Layer 21 of a small transformer language model trained on English Wikipedia (24 layers, counted from 0, width 64).
A neuron's activation on a vector x is GELU(gate . x) times (in . x), where the dot is the dot product.

Input weights of the MLP neurons that the questions are about. A number n stands for (n - 500) times 0.00076.
n2 gate: 376 525 518 507 660 570 359 560 514 550 584 460 764 538 413 592 675 399 496 696 468 390 687 553 632 569 580 549 486 383 410 524 451 459 585 465 733 547 276 574 486 652 483 289 380 354 517 539 334 428 656 366 397 550 496 451 656 271 316 455 359 347 640 375
n5 gate: 409 539 615 823 565 469 546 449 448 769 461 488 488 628 531 429 637 337 311 617 468 476 526 591 452 631 399 434 726 515 442 586 295 512 504 320 342 488 434 158 555 381 477 291 447 599 496 524 485 468 790 681 325 508 508 827 445 399 540 365 661 504 641 613
n116 gate: 471 521 596 835 661 274 584 772 433 580 377 727 370 655 504 628 525 476 483 835 458 500 508 384 513 569 439 744 317 573 468 475 545 197 603 434 657 301 643 364 459 226 324 422 464 433 781 567 524 555 423 504 529 483 483 337 342 553 508 423 601 594 672 551
n165 gate: 439 638 520 537 665 654 644 655 625 572 583 457 664 465 475 494 637 449 507 596 418 527 524 539 412 535 258 310 617 484 671 459 392 465 416 548 307 540 430 760 625 689 400 473 531 318 529 357 537 471 671 384 474 590 461 490 536 472 421 604 619 611 570 515
n199 gate: 594 661 320 274 605 428 442 679 444 652 500 166 492 513 605 543 496 349 496 429 728 628 681 479 289 433 344 312 749 446 425 601 600 812 551 593 453 517 235 466 504 454 529 593 586 513 299 612 463 319 621 745 624 564 453 370 620 287 483 217 682 655 373 508
n238 gate: 611 336 326 718 736 352 496 657 344 340 367 477 538 508 266 296 633 485 469 625 419 536 446 719 399 541 618 583 230 638 474 542 462 361 592 576 646 386 735 439 618 597 600 540 674 558 662 620 489 500 466 324 323 492 605 576 608 598 598 463 451 492 238 405
n2 in: 593 319 483 497 542 595 287 387 678 374 524 469 507 615 223 579 551 409 521 510 465 656 571 503 714 433 500 517 407 296 271 514 534 460 606 466 445 402 229 548 558 547 536 377 414 669 493 749 421 298 537 523 493 665 639 351 576 419 419 436 423 483 554 474
n5 in: 526 513 382 337 340 397 361 478 659 571 362 407 479 624 521 509 320 684 279 376 522 478 713 426 754 780 363 308 399 745 372 573 513 631 457 625 595 478 496 664 651 373 475 759 466 688 449 465 703 685 500 377 199 457 430 491 530 679 713 275 758 487 483 728
n116 in: 586 558 480 387 384 674 628 547 341 119 446 508 546 750 369 672 608 296 448 689 472 544 504 574 748 485 828 623 539 443 450 419 404 348 449 430 644 436 419 395 403 523 459 526 353 429 561 390 467 302 592 261 296 543 366 454 688 546 448 553 360 465 666 422
n165 in: 748 479 521 427 581 534 347 661 724 458 445 465 382 676 453 393 273 449 483 493 514 575 643 648 607 557 710 470 611 400 423 378 651 473 521 480 575 412 585 592 469 530 221 584 804 403 460 614 497 451 641 553 628 455 549 385 435 396 584 614 573 594 551 562
n199 in: 390 290 406 545 729 559 606 546 440 466 341 539 314 267 367 255 709 492 539 579 333 653 576 280 632 851 417 629 458 307 645 396 653 446 340 596 517 409 500 563 408 586 378 528 520 92 371 542 480 350 500 352 394 568 530 592 487 715 556 570 216 595 429 419
n238 in: 600 329 452 677 631 476 461 532 390 317 488 553 430 331 398 496 413 220 419 614 625 711 753 492 581 332 472 637 367 422 386 973 414 578 273 413 648 500 421 460 524 430 670 409 569 359 480 488 428 524 398 652 685 628 609 449 612 441 712 477 449 418 686 458

Each question shows a token from some text and the vector x that enters the MLP there. A number n stands for (n - 500) times 0.0088.

" of": 390 526 316 552 517 473 473 422 625 520 399 534 551 527 432 562 416 435 536 299 546 608 366 419 771 275 421 665 570 456 499 611 481 519 539 369 347 380 633 726 743 555 537 574 448 483 292 565 573 454 313 469 400 279 454 540 311 344 277 545 342 360 656 427
Which neuron lights up most? n116

":": 514 528 248 637 519 247 549 387 703 714 585 386 383 345 565 325 476 238 504 592 424 321 422 458 345 262 440 626 501 516 527 436 400 407 508 397 445 570 463 809 536 398 487 594 432 351 435 468 311 569 377 463 541 478 406 554 532 366 333 658 355 428 537 406
Which two neurons fire most, strongest first? n5, n116

"?": 283 591 180 523 626 477 496 538 477 511 520 518 455 506 367 417 550 564 502 715 483 324 265 410 648 544 508 602 533 393 486 460 393 462 543 463 340 472 510 367 529 482 589 462 269 416 358 367 539 526 426 496 365 766 419 339 458 389 466 585 557 425 639 110
Which two neurons fire most, strongest first? n116, n2

"y": 385 459 359 394 585 500 443 557 460 383 672 543 587 409 477 437 655 503 593 388 395 424 438 285 851 529 625 669 485 478 472 451 426 556 516 506 356 464 518 565 630 487 577 516 304 461 530 415 635 554 414 567 421 639 421 515 411 218 426 681 780 469 599 553
The most active neuron and its activation: n2, at about 0.26

"z": 332 364 512 697 487 443 582 675 339 535 694 393 517 429 461 357 505 541 557 553 393 397 269 313 740 573 535 554 381 621 669 483 611 660 652 418 370 449 367 507 695 550 405 466 419 581 540 405 542 537 320 388 648 746 452 492 681 506 404 679 599 311 575 536
The most active neuron and its activation: n5, at about 0.062

"0": 501 522 288 530 550 452 719 384 560 396 723 552 546 704 427 371 483 460 417 334 292 648 525 416 539 358 674 721 433 468 579 506 356 309 442 496 241 436 451 744 389 576 611 491 362 591 609 438 321 563 535 449 500 490 350 402 450 346 445 639 564 476 522 530
Which three neurons fire most, strongest first? n5, n2, n199

"es": 345 726 498 329 700 196 607 389 600 483 430 505 467 572 640 491 457 499 392 454 348 550 233 392 582 399 449 570 528 722 445 619 435 442 516 365 507 438 557 448 386 671 522 693 368 563 386 328 637 541 441 511 631 440 299 698 679 488 520 872 530 367 491 408
Which neuron lights up most? n2

".\n": 429 608 317 660 603 358 567 479 514 375 391 543 485 652 438 478 467 394 485 363 357 365 216 482 680 393 358 577 502 433 488 394 606 489 455 402 269 573 594 397 544 544 497 744 421 410 572 725 540 571 483 458 372 688 580 448 433 485 522 471 623 426 713 199
The most active neuron and its activation: n116, at about 0.42

" ": 421 508 301 694 549 460 496 385 530 422 505 333 559 709 580 609 385 526 610 313 445 556 501 497 486 436 407 509 151 636 700 608 465 389 547 621 621 540 394 518 417 535 726 631 467 406 469 302 491 549 355 531 571 553 475 491 518 338 494 795 393 574 788 338
Which three neurons fire most, strongest first? n199, n5, n238

"n": 425 547 414 517 376 446 598 464 576 409 880 579 460 442 282 545 391 499 552 481 487 529 318 408 735 632 339 747 541 524 607 455 484 600 548 554 418 552 386 563 503 706 541 552 292 730 582 578 540 696 603 490 438 358 469 422 335 434 535 702 688 479 637 454
Which two neurons fire most, strongest first? n238, n199

"7": 480 397 413 265 593 279 602 338 545 533 710 583 400 567 504 520 644 438 327 342 428 268 502 543 537 624 564 595 405 515 558 566 411 554 446 455 231 378 378 660 388 692 479 632 515 616 491 472 436 494 512 461 650 387 419 403 582 446 237 770 508 526 495 323
Which neuron lights up most? n238

".": 453 611 222 610 748 279 459 335 559 419 387 579 434 561 304 559 390 423 482 455 487 565 299 416 616 507 286 631 587 541 511 510 550 559 566 445 262 454 535 475 562 511 538 691 360 418 512 434 479 533 473 486 488 610 550 269 527 382 588 479 468 433 661 199
The most active neuron and its activation: n238, at about 0.13

"or": 381 397 434 492 500 389 377 580 616 525 682 635 476 531 214 432 632 461 541 461 400 506 404 270 689 421 406 753 388 576 485 439 514 559 397 587 317 412 582 603 435 594 582 532 302 486 406 471 711 608 445 581 469 532 595 553 290 263 355 702 557 469 610 519
Which neuron lights up most? n5

" w": 271 543 589 408 658 531 555 315 748 334 444 432 314 601 510 324 208 609 368 430 451 343 308 218 636 401 405 589 523 473 755 534 411 453 568 592 451 455 482 382 477 344 578 568 553 543 470 479 498 759 461 665 594 469 478 508 376 284 428 501 451 383 728 410
The most active neuron and its activation: n199, at about 0.095

" M": 383 437 404 407 467 630 749 570 668 657 583 206 367 565 578 461 463 435 433 284 521 451 370 335 694 493 331 632 463 456 519 469 571 508 615 588 499 552 510 401 594 461 575 592 401 482 598 347 586 536 422 560 548 628 470 309 536 404 309 716 601 464 482 477
Which three neurons fire most, strongest first? n238, n116, n2

"ud": 477 634 467 418 553 453 512 582 533 507 732 596 331 422 411 549 354 500 444 496 355 570 488 213 731 473 402 560 503 668 587 386 686 483 560 590 407 505 364 525 783 658 685 769 360 646 482 644 533 476 503 428 581 562 610 374 418 453 457 633 648 275 591 551
Which neuron lights up most? n238

"ro": 384 300 520 696 582 493 443 575 634 649 376 498 790 452 561 455 450 452 568 435 473 705 456 129 520 248 515 623 573 417 716 682 437 433 535 593 516 422 651 461 549 522 555 450 450 441 412 605 669 382 417 244 712 438 450 529 530 462 438 727 476 498 778 454
Which two neurons fire most, strongest first? n5, n2

" S": 412 409 405 534 486 464 654 492 514 530 304 207 475 636 527 573 507 401 421 253 462 591 252 463 609 447 444 725 511 624 570 370 729 575 604 500 432 453 467 407 388 332 738 592 407 528 426 379 457 486 358 422 554 548 559 409 506 636 486 698 525 375 656 508
Which two neurons fire most, strongest first? n165, n238

"2": 636 631 210 573 474 297 446 565 647 423 469 656 582 373 327 641 443 613 626 519 385 551 444 313 451 637 388 761 451 478 524 557 427 479 418 529 345 456 392 664 583 643 565 599 370 450 433 466 423 539 627 609 510 478 481 397 373 530 253 693 759 359 584 446
Which neuron lights up most? n2

" f": 304 452 538 560 395 584 739 566 556 399 434 398 466 671 520 630 408 626 234 128 467 546 410 426 585 412 486 590 469 515 694 447 587 402 583 724 530 457 584 358 501 460 879 732 593 610 349 342 411 681 318 478 613 454 348 476 490 378 573 607 558 449 595 508
Which neuron lights up most? n199

"re": 212 362 577 499 537 536 376 948 568 519 605 403 478 502 490 413 355 471 497 405 524 561 352 255 516 485 504 712 421 533 772 479 404 555 595 707 421 409 637 350 539 521 508 665 607 405 382 610 462 429 487 326 447 556 676 336 641 393 451 647 723 532 528 515
The most active neuron and its activation: n165, at about 0.31